Layer 11 of a small transformer language model trained on English Wikipedia (15 layers, counted from 0, width 96).
A neuron's activation on a vector x is SiLU(gate . x) times (in . x), where the dot is the dot product.
The model reads these tokens: " Part" "icular" "ly" " important" " buildings" " of" " more" " than" " special" " interest" " |" "\n" "|" " II" " |" " Building" "s" " of" " national" " importance" " and" " special" " interest" " |" "\n" "\n" "==" "Building"

The vector x that enters this layer's MLP at each token. A number n stands for n times 0.0082.
0 " Part": -98 58 172 314 -66 26 -50 -363 -166 26 -67 127 -33 65 109 213 2 99 197 203 -88 30 -40 95 103 -114 160 -229 140 27 -38 27 30 -125 -204 119 -237 -2 -147 -46 135 2 36 -135 -251 -23 -31 -141 -19 96 -60 30 65 -125 -113 -16 -284 -106 36 50 -40 79 -312 -5 181 196 105 237 -85 -180 82 25 51 14 108 -95 65 -266 -54 172 -63 90 78 75 -164 -167 -189 -165 202 84 -107 -208 171 38 -84 -50
1 "icular": 119 136 120 165 -38 39 34 -160 -41 71 6 64 -144 34 201 336 -12 34 -56 -91 57 178 -200 15 73 -63 40 -238 42 -54 -101 -27 -90 -21 -213 -33 -105 -54 -62 -41 73 79 69 -72 -19 -34 -183 15 5 -26 106 97 -157 -87 -91 -124 -28 -114 -47 39 48 76 -438 -76 172 60 -51 179 -2 -85 -122 51 53 -43 14 -29 97 -206 -72 159 -150 -75 -58 23 1 -125 -119 -33 93 -26 -38 -211 97 9 -9 -112
2 "ly": -22 101 93 -2 47 33 10 -332 -178 -80 -70 58 -103 105 189 122 -38 -54 68 10 -115 47 -180 209 -4 96 -24 -228 181 -149 39 56 22 -19 -213 -118 -247 108 -69 -103 30 -3 108 -86 -12 121 21 49 140 -20 5 106 0 -190 -4 -200 30 -150 49 17 -27 76 -403 -29 126 -76 68 29 73 -50 101 -141 -94 77 -1 -19 68 -184 -32 2 -156 -110 87 149 -137 -52 -142 -206 167 141 -139 -66 101 46 118 -82
3 " important": -49 166 248 76 22 106 70 -249 -135 -21 -62 52 -126 33 171 103 -97 -69 -42 -46 64 174 -80 185 68 21 -84 -285 55 -121 -52 73 -73 16 -120 -177 -69 110 -84 -149 25 -16 41 28 12 -64 -64 -76 122 -6 -128 67 -216 -172 -1 -92 -76 -125 20 100 175 -19 -377 -34 8 -94 98 26 88 -206 25 -28 -99 51 -1 -70 90 -247 -50 116 -189 -26 -27 160 -234 -41 -46 -351 135 145 -72 -52 105 12 8 43
4 " buildings": 53 122 -25 -109 -28 -59 -121 -305 -41 40 -159 18 -71 -13 50 -95 -116 -394 215 -114 35 173 -105 254 226 -72 -136 -133 229 9 -106 205 -184 202 -47 -100 -24 -99 -205 -16 -28 -5 -17 102 -75 53 -114 -158 -6 37 54 143 12 1 151 -56 -30 -91 44 -127 36 128 -337 -38 -42 -84 43 -22 -44 -108 53 -68 -87 19 -3 -63 292 -72 -99 220 -197 0 -35 311 -125 32 96 -89 -51 99 14 51 113 34 105 -60
5 " of": 35 -85 59 -47 39 3 89 -112 -95 -23 62 86 -42 -136 -11 -38 40 102 86 -105 148 100 -191 142 99 132 -211 -112 133 -45 -70 49 -65 57 -125 -181 8 88 -172 35 -137 15 144 -4 2 -96 -6 -31 34 82 -328 123 -113 -11 -32 66 -126 -223 -48 -39 -43 -165 -408 -22 52 -61 93 -2 40 186 265 -89 8 -61 42 -29 5 12 -82 273 -151 -160 19 72 -144 -24 -82 -40 75 -38 68 13 130 -57 -29 102
6 " more": -134 -13 264 51 127 -85 122 -129 -300 -76 198 20 -210 -302 210 -189 80 155 -165 22 175 105 -11 58 116 -22 -254 -5 96 22 -60 -153 -100 113 -152 -156 -19 -50 202 -137 59 167 -39 -86 163 10 172 92 130 -133 30 -197 -164 -88 212 -52 -71 -23 10 -99 -79 -71 -232 -81 -101 -144 208 -252 72 49 -29 -68 60 2 -45 161 32 -57 -5 139 -215 22 -48 264 53 120 7 -208 -150 96 -18 119 99 11 263 177
7 " than": -86 248 200 -28 91 32 -11 -199 -247 -47 5 -12 -124 25 115 -201 236 -38 -15 -216 123 -330 -131 100 -172 36 -34 78 -37 24 32 -217 215 10 57 -157 146 -128 -192 -64 -69 -87 100 -159 48 147 -39 -100 -42 140 -40 -20 30 80 -27 22 -276 -141 82 19 67 -212 -231 -46 -90 -428 234 -83 -212 -150 -240 -1 44 62 25 78 -39 32 89 -195 -144 -21 27 23 -134 56 -12 -423 94 101 -196 -80 -1 -211 -35 126
8 " special": 9 53 338 138 19 -50 161 19 -133 -82 167 15 -148 -184 78 134 -152 65 -146 -144 210 -19 -39 -19 -96 -230 -168 -38 -35 32 24 47 33 72 -102 -96 189 -147 -144 -60 4 64 -70 -54 188 -139 -70 -34 90 -124 67 87 -247 57 -36 92 -263 6 114 61 79 -99 -336 -100 -95 -175 144 -132 -115 -263 -99 -9 -110 5 29 -42 76 -118 79 10 -160 -2 -82 214 -18 -17 46 -288 -36 -10 -193 -44 81 64 -14 60
9 " interest": 192 115 99 -25 40 -148 69 -134 -85 19 118 64 -146 60 197 -19 -181 -173 -47 -143 146 -80 -68 -13 69 -130 -134 -40 90 3 111 54 -113 152 -51 -32 48 -64 -237 -164 -12 -24 -2 163 185 14 -143 -98 -38 -124 110 130 -16 70 147 -105 -37 -53 11 45 62 12 -320 -21 2 -167 141 -17 -125 -384 38 -13 -103 -43 98 -69 326 -135 106 94 -269 30 -76 170 52 -97 54 -179 -59 -31 -107 93 -36 -16 113 138
10 " |": 214 119 -26 115 -12 -47 -6 -365 -43 -87 106 -40 -54 -41 231 -33 -11 -120 39 78 277 72 169 21 280 98 -48 -41 166 -12 30 -156 -95 180 -189 -127 110 -114 -187 -30 -44 17 -88 79 -132 72 66 25 -105 56 -133 25 -9 -117 127 193 -117 -55 0 -13 -183 143 -256 8 24 -160 44 -171 -60 37 48 -171 39 291 83 -78 130 -16 -152 214 256 -76 80 -56 -12 -97 25 64 -81 181 106 37 -213 -68 25 104
11 "\n": 47 137 65 98 28 -39 58 -182 -98 -14 150 5 -78 -73 78 -41 146 -117 -54 32 -171 -85 -82 -16 280 -79 239 -84 172 52 -57 115 -54 92 -168 -113 196 -1 -10 -109 175 -114 -450 -115 162 -67 -91 21 149 10 -216 103 -21 28 -43 -151 18 -24 2 -132 -32 248 -198 30 -97 107 -55 -134 -136 146 -38 -12 -38 240 160 -16 187 176 -22 -27 264 13 -105 -15 -222 109 -110 15 -3 81 -145 220 85 -83 40 -15
12 "|": 121 46 -30 126 189 -135 -85 -235 -86 -193 215 150 10 23 109 -40 4 64 312 -9 224 35 78 4 43 158 67 -87 134 -54 32 156 -8 130 -123 -124 -137 -94 76 103 -127 42 114 144 -45 9 -155 115 -6 243 17 92 -118 20 32 171 -111 -9 -18 -96 140 -139 -270 -63 157 -87 -78 83 -50 119 246 -117 -7 98 -51 250 71 36 -142 112 254 -274 -5 -108 -86 -59 -43 -3 80 174 37 102 -200 -157 67 1
13 " II": -260 80 175 125 132 -146 -157 -206 48 -139 173 -83 -15 -247 42 184 175 204 149 204 92 -432 -160 114 79 288 -101 61 172 82 -162 111 103 196 -80 335 111 -40 95 21 -25 -63 42 56 7 42 67 25 91 -48 163 84 -53 -45 245 -87 -26 349 -58 -134 -91 117 -269 21 -101 29 27 -5 65 95 214 0 165 141 191 39 69 27 63 106 -128 -174 97 240 -37 -47 -81 25 -44 32 73 -149 -53 -44 149 5
14 " |": 145 22 7 23 62 -123 51 -279 -72 -237 142 22 25 -27 9 48 -115 32 192 -24 371 -42 68 23 227 34 5 167 48 -30 -28 -14 58 205 -62 -114 44 10 13 141 -24 -90 89 94 -215 -19 -56 90 6 263 118 162 3 24 94 172 -35 109 -6 0 -42 -51 -258 -139 131 -79 114 5 -74 -23 171 -129 -57 -46 -126 74 26 28 -164 -73 292 -157 67 -48 -37 -74 -133 93 84 -31 165 -149 -196 20 -85 45
15 " Building": 264 9 136 93 18 -172 -156 -218 -120 -85 -76 -52 9 -149 -87 -82 -120 -159 132 -242 86 -9 95 173 379 36 78 187 99 -63 -26 159 -12 56 155 229 48 -47 162 161 114 -73 17 39 -72 -144 -213 -59 -31 78 132 79 -99 94 -34 -76 -259 109 -60 -97 24 134 -331 -32 29 262 86 108 -222 -48 35 24 -31 -83 3 -109 141 30 -230 -23 -192 -42 -57 21 49 -88 -32 10 -33 -101 -19 -150 -63 -6 -9 39
16 "s": 49 128 88 -288 -7 -98 -280 -187 -192 -90 -121 -35 -71 -59 83 -14 -84 -89 137 -101 131 -187 0 237 383 159 -77 -105 255 -69 -87 117 21 80 97 156 -137 -129 166 35 67 -87 22 -118 -102 -24 -65 140 52 -33 48 101 123 241 196 -28 165 55 158 -138 -124 172 -334 -12 -42 68 -48 68 -149 92 -3 -36 67 -72 -41 5 195 -13 75 -42 -113 -56 23 278 -33 24 -30 -10 -143 53 18 -78 -36 25 186 -157
17 " of": 147 -121 7 -217 123 -124 -38 -65 -205 -83 128 -44 -29 -107 -53 93 -23 188 155 -49 350 -78 -98 -127 193 156 -71 35 108 -25 111 -48 51 65 -132 18 129 -7 -66 188 -58 -25 190 -73 -101 -174 -45 -57 157 -25 -251 94 -42 54 56 -111 -89 -202 32 39 -30 -284 -288 -25 -10 129 97 69 -95 237 179 -72 -25 -139 -48 42 13 168 -56 22 -105 -188 77 141 54 -48 -132 153 29 -59 -81 -80 35 44 3 22
18 " national": 181 -29 257 -106 3 44 -50 53 -27 -149 -35 113 -212 -199 -26 241 -45 72 -147 -151 179 34 141 -98 220 -22 -198 234 42 -176 -4 -51 118 89 13 -54 273 18 -20 -106 114 16 11 -21 122 -86 -5 -10 -19 45 26 -36 -315 72 -72 44 -131 -115 -140 12 -54 5 -308 -75 -5 -29 56 -43 -303 -30 -155 -92 -130 -104 153 149 122 -126 -61 249 -184 86 -82 193 91 -52 -208 8 -122 -200 -215 9 77 44 61 -79
19 " importance": 320 52 -30 -116 51 1 -210 -199 -147 140 83 5 -87 103 239 40 -153 -183 98 -119 146 -37 53 12 315 -60 -215 -8 156 -24 80 131 -134 309 144 -4 -20 -37 -107 -78 183 31 71 109 86 -51 -109 -55 14 -54 16 17 -24 14 59 -218 -59 -96 -21 74 128 118 -236 58 -62 58 -31 -128 -62 -300 -122 15 16 -42 118 32 365 -77 101 177 -276 -67 -140 221 -61 -116 -94 -5 -51 74 -110 65 -177 -14 67 100
20 " and": 214 243 32 41 27 -28 -198 -102 -36 13 -87 -5 -127 -222 192 147 -163 87 17 -13 331 -263 84 9 408 -101 -79 131 49 -3 152 100 108 89 -12 -127 107 6 -417 -190 175 -23 2 103 -8 187 -28 71 -11 118 -242 -55 -116 -145 241 -165 -96 64 -92 226 -65 64 -229 -95 4 -116 -77 -53 -89 205 -282 27 64 -42 -90 -199 0 95 18 -162 -178 -56 -87 68 -14 -89 -5 4 -17 -25 -291 -104 132 52 -72 -99
21 " special": 106 94 315 164 45 -107 -8 35 17 -88 52 -64 -141 -177 96 266 -159 47 -56 -142 264 -150 22 -139 238 -352 -143 92 -139 38 75 101 41 75 -10 -36 85 -106 -118 -108 88 109 -21 -30 121 -155 -94 147 98 -146 6 139 -289 82 -77 14 -242 -42 80 103 114 -42 -273 -88 -19 -88 124 -16 -89 -267 -256 24 -176 121 -36 -61 113 -90 72 -12 -183 -3 -136 233 -11 -56 -52 -235 -40 1 -164 -112 110 87 81 13
22 " interest": 247 153 67 -66 12 -164 -64 -38 -63 3 41 -35 -159 118 267 50 -225 -200 84 -147 186 -32 -50 -119 254 -114 -42 59 112 0 77 112 -40 163 60 65 -60 41 -230 -144 72 0 12 156 104 4 -179 -10 -9 -131 98 45 9 106 148 -166 -39 -14 -9 142 97 7 -265 13 37 0 88 -11 -112 -388 -60 72 -72 -33 63 12 359 -47 121 60 -273 29 -206 189 32 -168 -25 -90 -77 5 -95 79 -150 -72 130 -32
23 " |": 180 55 -1 36 -3 -69 -54 -196 -57 -71 108 -61 -60 -40 198 -34 -177 -33 26 44 456 -46 185 -17 368 86 -96 39 122 13 26 -112 -30 73 -161 4 176 -78 -115 -147 -54 77 -107 72 -225 -9 88 47 11 21 -170 83 38 -61 68 204 -53 14 -25 -39 -114 25 -219 24 79 -88 51 -150 -141 -75 -12 -188 -33 164 140 -55 208 72 -136 34 221 -28 87 -27 -28 -92 -26 130 -20 207 150 -116 -190 -83 -28 -55
24 "\n": -31 111 74 46 -111 -41 -73 -127 -153 -23 84 -20 -61 -43 189 -11 61 -102 -42 31 -161 -123 24 -26 298 -193 266 69 148 165 -59 19 -63 208 -140 6 216 -147 70 -33 181 -238 -477 -160 125 -64 -62 2 147 71 -201 49 -35 110 -93 -172 88 42 7 -144 -73 151 -189 90 -104 107 -39 -123 -158 100 -84 15 -142 221 88 48 165 195 1 -15 289 82 -121 12 -256 85 -188 26 -1 54 -61 101 109 -64 8 -16
25 "\n": -15 39 9 -69 -103 -91 -30 -360 -29 72 -18 21 -26 0 -68 118 -132 59 -28 112 -241 90 4 5 32 115 99 52 224 79 -146 97 -5 232 -161 -97 209 4 -201 13 293 -83 -322 52 90 -198 -103 -31 172 245 -345 123 -180 -13 101 198 -77 -157 -115 -110 116 343 -129 30 3 -27 -54 -8 -2 14 -17 -48 -173 231 23 -66 147 91 -52 13 86 0 -42 96 -23 31 14 -147 -93 -126 -198 -286 123 -153 95 -141
26 "==": 119 -7 -32 -11 -38 17 -5 -151 45 -128 128 10 96 -1 65 205 -149 -95 -29 89 -37 7 39 15 -17 95 -1 -103 71 278 73 -41 -17 317 -83 -118 149 -88 -55 122 296 -6 -143 115 80 38 -103 -4 45 126 -300 -7 -162 -31 25 213 -84 142 -123 15 -9 172 -341 -73 18 103 -84 -37 -92 -41 85 -16 13 268 108 -53 159 230 -311 151 108 -11 -121 132 29 -12 26 -58 -222 -164 110 -259 158 1 139 -57
27 "Building": 286 113 113 75 12 -118 12 -198 92 36 41 48 59 -60 -8 -116 -103 -71 211 -210 134 66 -88 213 293 -90 97 172 166 -18 -1 209 -6 13 57 67 48 31 -60 68 263 -161 18 128 -36 27 -188 -68 3 58 25 199 -40 46 -33 -135 -297 -131 -2 -55 10 46 -317 -2 119 137 2 119 -144 -207 70 36 -157 -56 68 -157 226 36 -243 3 -183 -188 -39 175 93 -76 -84 60 -198 68 -34 -244 90 -187 98 80

Each question shows the input weights of one neuron of the MLP. A number n stands for n times 0.0009.

n339 gate: 155 91 65 45 49 47 -8 110 -33 -54 -56 64 207 136 -36 178 -53 -221 -62 -7 -14 192 101 143 -57 105 -20 -82 140 97 -129 -62 41 -42 39 -18 -119 -16 31 42 -51 62 174 69 62 -80 -111 0 119 -155 -201 98 28 -148 120 -208 123 154 -81 -19 39 -32 -37 48 51 -40 -191 97 306 42 59 -31 46 37 -93 -22 52 -171 110 163 -15 155 -54 -18 55 -18 204 80 30 -60 15 -216 65 10 -44 -125
n339 in: 171 -89 35 71 -55 -101 -14 32 140 -136 -86 -27 19 139 -43 75 -27 -1 80 -68 3 -84 -13 7 71 -12 -22 -9 23 -122 -183 150 -103 -85 110 26 -116 -116 123 98 250 -98 22 -10 -38 -89 -238 13 -38 -137 26 190 110 -33 -17 -186 -111 -163 15 83 20 -75 -6 8 6 187 114 127 -110 -3 -125 193 92 -259 -26 -34 47 -43 98 79 69 112 -179 164 -32 -113 -145 -9 68 57 -189 79 -30 178 16 -146
Which token does this neuron like most? 1 "icular"

n306 gate: 131 82 -56 -123 -22 62 38 8 -127 -68 -15 -66 37 88 -8 131 0 -10 11 76 -149 41 5 13 -66 -132 67 -13 -80 85 -127 43 -49 -80 25 -111 -328 -194 55 69 70 -163 24 7 -35 -33 -28 -16 -29 21 -4 98 -53 85 135 -52 -131 -21 -109 -111 6 64 73 -96 -96 62 -34 15 49 -57 187 -195 67 161 39 -257 -74 -54 34 -99 -89 -69 -245 79 92 12 -85 93 -59 141 -128 64 -10 176 115 28
n306 in: -169 68 32 -88 96 85 -57 -27 121 -99 25 -72 169 -125 14 -44 -118 9 10 44 -178 31 80 60 114 91 -23 1 113 72 -146 59 -4 -26 20 178 -27 29 80 -33 -39 -27 77 -93 39 -2 125 -44 -120 -46 38 -26 -137 42 121 6 -100 60 -21 -81 -180 -23 -64 104 160 -132 60 80 -53 -157 86 118 -28 -28 -144 66 -5 -117 -91 -332 -21 27 -55 -2 208 -92 -86 68 -12 -89 -35 61 52 -33 -38 46
On which token does it fire most, and how strongly? 16 "s", at about 0.59

n236 gate: -62 35 46 -90 55 6 112 90 -111 69 -207 -17 88 71 -4 10 148 -18 -15 -46 12 46 59 138 -109 52 27 -48 149 -32 66 -4 109 43 -120 -44 31 -136 26 299 235 85 79 25 -139 126 5 12 -142 71 219 56 -23 -91 31 43 -247 57 98 76 -17 99 -125 21 25 100 -79 -43 227 97 1 -14 -97 -32 -23 -155 -161 -105 45 221 64 39 -76 30 62 -72 -4 48 61 67 14 134 -139 139 53 -91
n236 in: -43 35 -56 -43 5 13 -271 -43 -4 -177 144 80 -181 64 97 -26 -62 1 173 -17 -34 23 -4 81 29 -46 206 91 37 -50 -31 139 -99 -3 -63 -54 19 105 -112 66 -90 -66 -166 166 -15 78 2 24 82 -94 112 29 -243 -65 -136 -62 20 -7 -19 46 -108 -85 -10 107 117 11 -76 -66 -130 -71 205 50 -74 114 71 85 28 158 -220 -124 191 27 13 57 50 -70 1 -7 151 -98 144 -3 -73 -65 -104 33
On which token does it fire most, and how strongly? 12 "|", at about 1.1

n332 gate: -119 -16 20 26 47 89 165 190 -42 -8 41 17 -11 156 -196 -61 -92 -11 221 64 63 -73 3 113 -80 -113 -57 2 55 -149 -218 -32 -30 -76 -92 -22 -73 81 -44 24 61 23 65 66 -183 19 -109 -148 -6 15 -84 111 -36 195 -135 -13 134 -54 -63 -76 23 -92 -62 84 119 -47 177 88 -17 -8 196 -50 -106 -157 44 208 -77 160 -86 264 30 132 -35 17 169 127 -42 -14 127 51 42 -101 -44 -169 90 -51
n332 in: -31 3 -104 94 -87 23 -12 -25 -105 -104 5 -8 179 80 -120 -148 -107 -61 99 -109 8 -143 54 7 68 -3 -52 -97 28 -82 238 -14 4 -40 -19 17 161 -44 71 211 -14 -64 -95 -31 88 -5 133 134 -50 220 26 -105 31 113 47 -131 18 72 69 82 -79 -74 -36 -196 -22 -104 93 127 -79 72 -54 86 -144 40 -153 -9 122 133 103 -226 -22 -4 -91 -99 127 89 -232 19 8 0 169 43 1 94 -9 -26
Its three highest activations, in order, are on tokens 14 " |", 17 " of", 12 "|"

n258 gate: 44 183 -44 4 112 69 49 39 75 -28 -174 184 -21 182 18 -123 136 -4 -118 122 -214 13 53 59 14 -42 86 55 32 -55 -36 -143 72 63 5 136 36 14 97 58 12 -116 18 -59 255 -28 92 -164 -21 -5 108 -24 -140 -114 11 -86 -38 39 120 30 206 70 58 -100 -130 -302 -78 -122 -3 -66 -163 116 38 7 111 -157 -98 -173 16 92 55 -88 78 289 28 92 -78 126 184 -62 64 155 118 122 98 -19
n258 in: -109 123 -98 26 58 53 -56 -76 191 -56 2 113 48 -107 -53 94 -49 -72 -78 -12 204 70 -203 54 252 103 -75 102 102 -65 15 4 -41 -66 133 -16 7 98 -10 84 -149 -125 -106 41 -276 -12 202 -12 -162 -39 -206 15 158 -49 2 156 6 15 12 -44 -141 -134 222 -75 140 16 -42 49 -68 -19 40 -73 32 0 -100 74 46 110 -50 -244 235 -123 192 -82 -71 -115 -72 96 49 -137 87 11 -79 -46 -22 102
Which token does this neuron like most? 22 " interest"

n51 gate: 96 90 27 127 107 81 194 -48 46 85 79 153 -9 137 20 180 20 -84 48 10 -137 34 -23 39 40 8 116 -71 31 12 57 -113 60 78 -93 -113 -194 34 -12 -125 82 87 95 20 118 32 -196 -120 103 -291 77 161 126 -132 -14 -66 -66 -216 -38 8 127 53 -30 62 79 -184 -160 -6 -160 -78 -41 8 -63 69 -79 31 4 -96 -156 54 4 -231 -64 26 -52 103 -12 129 13 3 15 -55 32 224 -8 52
n51 in: 38 68 127 -6 -10 -8 -72 101 75 -71 26 61 127 -202 -32 -23 -103 56 64 89 76 -61 79 29 53 -111 140 166 -111 -125 -32 -26 34 50 163 145 135 -120 -86 182 21 66 86 -5 87 78 70 63 44 -88 -6 55 -50 58 -45 133 4 3 -64 55 -103 122 -4 -17 -174 106 -26 -123 -51 73 19 -1 21 -6 7 -5 -61 116 64 -96 73 8 -153 72 88 75 -12 92 263 30 -69 106 63 45 97 -150
Which token does this neuron like most? 21 " special"

n8 gate: -229 22 -156 -79 66 27 97 -26 -79 212 -131 78 -135 13 -88 -119 170 -224 95 150 -232 129 -33 -20 119 194 -17 -186 87 22 -71 -111 -116 -71 -26 -64 -135 194 58 -148 165 52 -25 -143 -2 280 -34 -8 13 -6 5 8 81 -78 52 15 -29 -73 -106 194 -38 94 -95 -45 -51 90 175 126 14 -103 148 44 85 18 61 -13 -144 -124 28 205 34 -61 -293 -69 -27 24 -7 29 184 49 -35 31 -28 -15 -109 126
n8 in: 20 -73 -2 74 -78 197 149 -12 -171 57 -53 20 49 -54 82 -100 -33 59 -108 91 24 -179 -119 -8 155 -74 18 -15 31 -69 -32 34 139 130 22 -73 -80 -65 66 -32 -136 -112 -15 -142 63 74 -136 2 -15 -23 28 53 75 328 94 39 -32 -50 -8 201 -133 128 25 143 -57 -9 52 2 -35 -37 -47 46 -90 -29 90 174 9 -1 -85 -75 -72 125 17 3 -114 -178 90 -70 7 -87 -30 -161 -157 -74 306 118
Which token does this neuron like most? 0 " Part"

n300 gate: 72 -150 112 29 -4 -76 -58 -20 60 -129 -200 137 -119 45 -123 -251 -184 91 -73 35 48 62 -22 18 -6 74 362 51 222 -154 21 15 68 -150 27 -63 -35 10 176 -153 97 -84 -107 -164 -52 -11 -63 -87 -76 157 -149 108 -63 140 155 -71 -56 56 -47 -80 118 -154 0 -4 -11 81 118 141 126 -20 277 -22 -20 -74 -109 101 31 -15 5 -130 -10 -57 -153 36 23 -25 -110 30 134 -184 87 -3 37 20 -173 145
n300 in: -20 -62 3 156 -76 -104 57 94 -127 112 95 14 -96 -122 40 74 -25 -166 -62 -20 -47 -59 200 202 -27 14 11 -138 70 203 56 -20 120 -2 -1 -6 -65 -237 157 -76 62 -25 -68 91 -3 -63 -60 -50 -175 12 -66 79 -29 -12 -151 148 -52 -117 -188 30 97 -30 -10 -191 104 -21 116 -71 -152 92 -120 -168 88 4 9 4 57 13 30 105 11 -47 103 19 -72 -5 231 -71 -76 27 -51 69 3 4 -33 -259
Which token does this neuron like most? 15 " Building"

n253 gate: 117 1 36 27 124 37 63 -67 -113 -134 88 -77 4 168 -46 66 67 -125 -99 -226 -133 -27 80 -53 -14 5 -47 119 -39 59 202 29 -52 -8 63 97 63 122 182 31 113 40 -39 53 99 35 73 -60 -107 129 93 -146 -76 -23 14 -42 -22 144 46 103 99 -76 55 -2 171 -199 55 103 -166 105 -155 65 21 2 -244 62 -122 -153 98 14 63 39 4 120 49 35 51 -86 323 -102 -116 -58 -75 92 -69 49
n253 in: 50 76 -5 47 -67 -67 -2 -38 -113 252 -217 -110 -80 -4 37 -107 -50 -134 88 -156 76 -24 -93 -61 132 -135 38 -107 83 -135 -19 5 -108 150 160 101 -32 -114 37 -123 -37 86 -37 81 -97 -176 59 1 6 -12 -144 -63 106 21 -19 -101 -122 -8 -106 -119 -24 173 6 -38 -20 95 -32 -92 37 -157 195 19 40 -7 61 -96 -46 21 -64 72 2 -139 -1 143 49 50 -104 -131 -44 74 41 0 46 100 108 -92
Which token does this neuron like most? 15 " Building"

n63 gate: 33 -82 -56 72 136 43 76 -2 78 71 -100 46 19 -7 -42 -7 30 76 200 228 -110 52 -123 -58 108 -23 78 -103 -112 -64 69 137 31 -59 139 -76 -218 -5 95 -7 -54 70 106 -182 -34 79 -35 -183 7 97 199 2 -15 99 4 -92 -126 -225 -57 157 -53 -3 127 86 -124 -52 -315 91 -81 -113 -68 -17 5 -1 112 -76 -74 26 -70 -6 -133 212 22 123 -141 -179 124 170 -50 40 19 58 -33 -29 -65 39
n63 in: -50 -208 68 -121 -5 -3 -60 97 -137 -97 79 -114 -7 -28 97 -90 -82 31 -32 23 100 58 60 73 282 -162 50 97 70 -47 145 69 -96 56 53 113 152 -95 78 0 -71 77 59 25 -121 -77 -43 -99 -46 -9 180 14 7 27 -22 -85 -55 -1 -166 93 100 42 -78 -16 -1 122 58 -26 142 -193 -102 -1 35 13 170 -120 -17 -155 -254 -106 -135 -28 13 103 63 -118 -89 47 -89 -194 -100 -99 148 41 -3 38
Its three highest activations, in order, are on tokens 0 " Part", 27 "Building", 19 " importance"

n76 gate: -1 -178 91 29 -4 -174 119 74 71 8 124 104 95 -138 74 73 -180 95 67 156 -128 -22 -158 -74 -114 85 -116 -112 113 28 -22 15 68 81 56 -116 26 184 -115 -4 -187 206 43 79 -68 194 -157 9 54 -126 -97 -140 38 -68 -61 12 54 90 -30 -40 -126 -78 52 -65 7 -45 2 -176 142 -58 -36 -114 -134 -209 53 -68 18 -157 83 106 46 130 46 -35 -63 59 69 8 221 -21 -43 -20 -74 79 -35 -24
n76 in: 76 -24 16 -99 -3 -66 -123 76 97 205 -1 -177 -195 -41 -144 69 6 153 -192 50 10 60 20 86 -152 -114 71 44 135 90 12 -107 57 -98 -67 29 30 19 73 -37 69 81 -20 -101 103 -163 201 74 141 15 -142 93 -23 -98 220 80 -23 -14 -61 -200 -49 -97 -34 35 -135 -76 -93 38 132 259 99 -71 -36 36 71 -25 3 -36 31 -100 -61 -138 -10 -42 -128 -1 130 84 -132 -154 -114 -100 30 66 66 211
Which token does this neuron like most? 5 " of"

n245 gate: -140 113 -110 139 -56 8 131 -3 -156 30 -6 54 103 64 -40 -199 -187 11 31 -177 -43 -68 22 -269 -66 187 7 -98 36 -174 -5 68 15 -293 12 -116 -25 106 -18 34 -52 126 -62 150 -156 36 180 99 -85 127 32 18 -91 85 168 139 0 -77 100 70 -113 146 367 22 -120 125 -295 -51 187 142 124 -161 127 -149 -73 -97 40 26 -116 119 39 -3 -154 79 -195 24 -133 -111 100 -101 -17 -84 82 255 -39 34
n245 in: 310 -39 59 -4 -267 -165 -54 -79 -54 -84 -158 -167 -11 -32 -168 181 34 -60 -67 25 141 91 -133 141 123 -171 99 -29 130 165 41 -9 -8 247 -100 -71 -104 -143 41 -35 153 0 -246 -79 67 -130 -162 -178 189 -37 -119 264 168 -106 125 -186 -60 -153 -12 66 -126 -30 -79 -127 44 156 -12 -9 -34 -151 -62 -130 -142 -12 -133 -59 136 -80 -135 38 19 -43 127 -106 62 68 149 -41 44 63 -61 126 57 -144 58 69
Its two highest activations, in order, are on tokens 13 " II", 7 " than"

n58 gate: -31 -44 3 -36 -138 -106 166 -85 132 -32 -36 118 71 -94 -54 -53 -81 118 -6 -168 -100 -4 -56 41 -133 -8 -45 -93 -70 -37 67 -45 -71 -74 97 -76 44 13 170 -20 -94 -39 -68 -81 -148 163 -149 -16 -64 194 29 -44 -68 90 -67 138 154 122 18 89 3 -85 -22 54 38 52 72 -135 -56 -57 -106 -16 120 74 -60 53 -39 -2 80 -74 133 -143 -3 144 34 -65 -47 -174 -12 25 -72 13 176 48 -247 -125
n58 in: 72 -13 -7 -51 -73 106 63 -52 27 73 323 94 91 -88 -81 23 123 119 5 28 38 -48 67 -9 157 81 -11 -112 30 40 77 -97 -151 60 38 -60 62 2 46 125 -71 -70 13 15 -67 222 -167 24 179 151 6 16 -22 59 41 84 5 205 -39 177 29 51 56 -20 -152 -93 -19 -88 -16 68 -103 11 -78 215 -107 17 26 -213 -73 34 -100 -169 54 30 -62 4 79 63 140 168 178 112 -106 -34 49 -20
On which token does it fire most, and how strongly? 14 " |", at about 0.32

n69 gate: 22 -5 136 50 -81 50 -6 138 -98 -87 34 51 -46 -101 -1 -45 52 -240 -38 -211 -126 23 271 19 -148 -207 141 -31 65 -43 -101 10 71 -70 135 -145 -5 70 2 -87 -80 -228 -126 -13 -90 -75 90 -143 148 -67 -176 -74 -29 -11 -52 -109 -3 -8 -4 46 -101 -242 53 55 44 177 8 -209 -33 125 16 -182 -99 267 21 -35 -74 112 -19 -125 7 -37 -92 -37 -120 174 16 -196 -45 201 -136 66 97 26 -2 39
n69 in: -24 -3 -216 52 93 -119 -146 28 -47 53 -20 -48 91 117 -116 27 -98 -10 -13 54 -165 -85 153 64 52 97 51 -26 178 -8 72 -59 152 36 66 -71 124 -145 -51 -31 -12 -85 -65 -140 22 -63 -18 17 -145 58 -133 -16 120 59 -106 -171 -86 -71 -4 64 118 -158 5 -117 -151 132 94 28 -117 187 31 92 -29 -168 -1 -36 71 106 -3 56 197 -35 -206 140 -170 -82 -109 -150 87 -128 -48 -158 129 -197 -70 -138
Its three highest activations, in order, are on tokens 24 "\n", 11 "\n", 7 " than"

n227 gate: -63 66 -124 107 -21 47 -25 -146 -154 81 127 -230 112 -60 -214 -55 87 45 -116 -183 -73 101 154 -55 -171 46 26 -85 -25 45 180 -108 20 77 -102 -151 101 -133 -11 28 42 14 6 -69 27 91 -124 83 194 123 3 5 39 -56 78 32 -27 -105 -202 -72 209 31 -120 109 -7 43 75 -67 -106 10 37 -52 -79 68 69 -23 -39 49 -98 112 27 -87 41 -58 -158 -71 66 -10 -41 9 -132 -219 -39 -140 -31 -195
n227 in: 1 9 -168 -120 68 26 -136 173 -21 118 116 -192 -31 125 -117 117 -13 -58 -29 -220 117 88 117 -110 39 44 -108 43 -29 13 174 37 122 78 -68 -82 27 139 -97 -50 39 -42 39 -142 -29 2 9 -90 71 28 31 143 -7 119 28 9 135 107 -64 128 -116 25 -53 -118 -82 218 -46 -15 27 11 238 12 10 63 -47 -84 74 23 150 -144 -46 90 -181 -23 -36 125 -23 128 -40 -137 -97 -92 -23 -59 -13 -87
Which token does this neuron like most? 26 "=="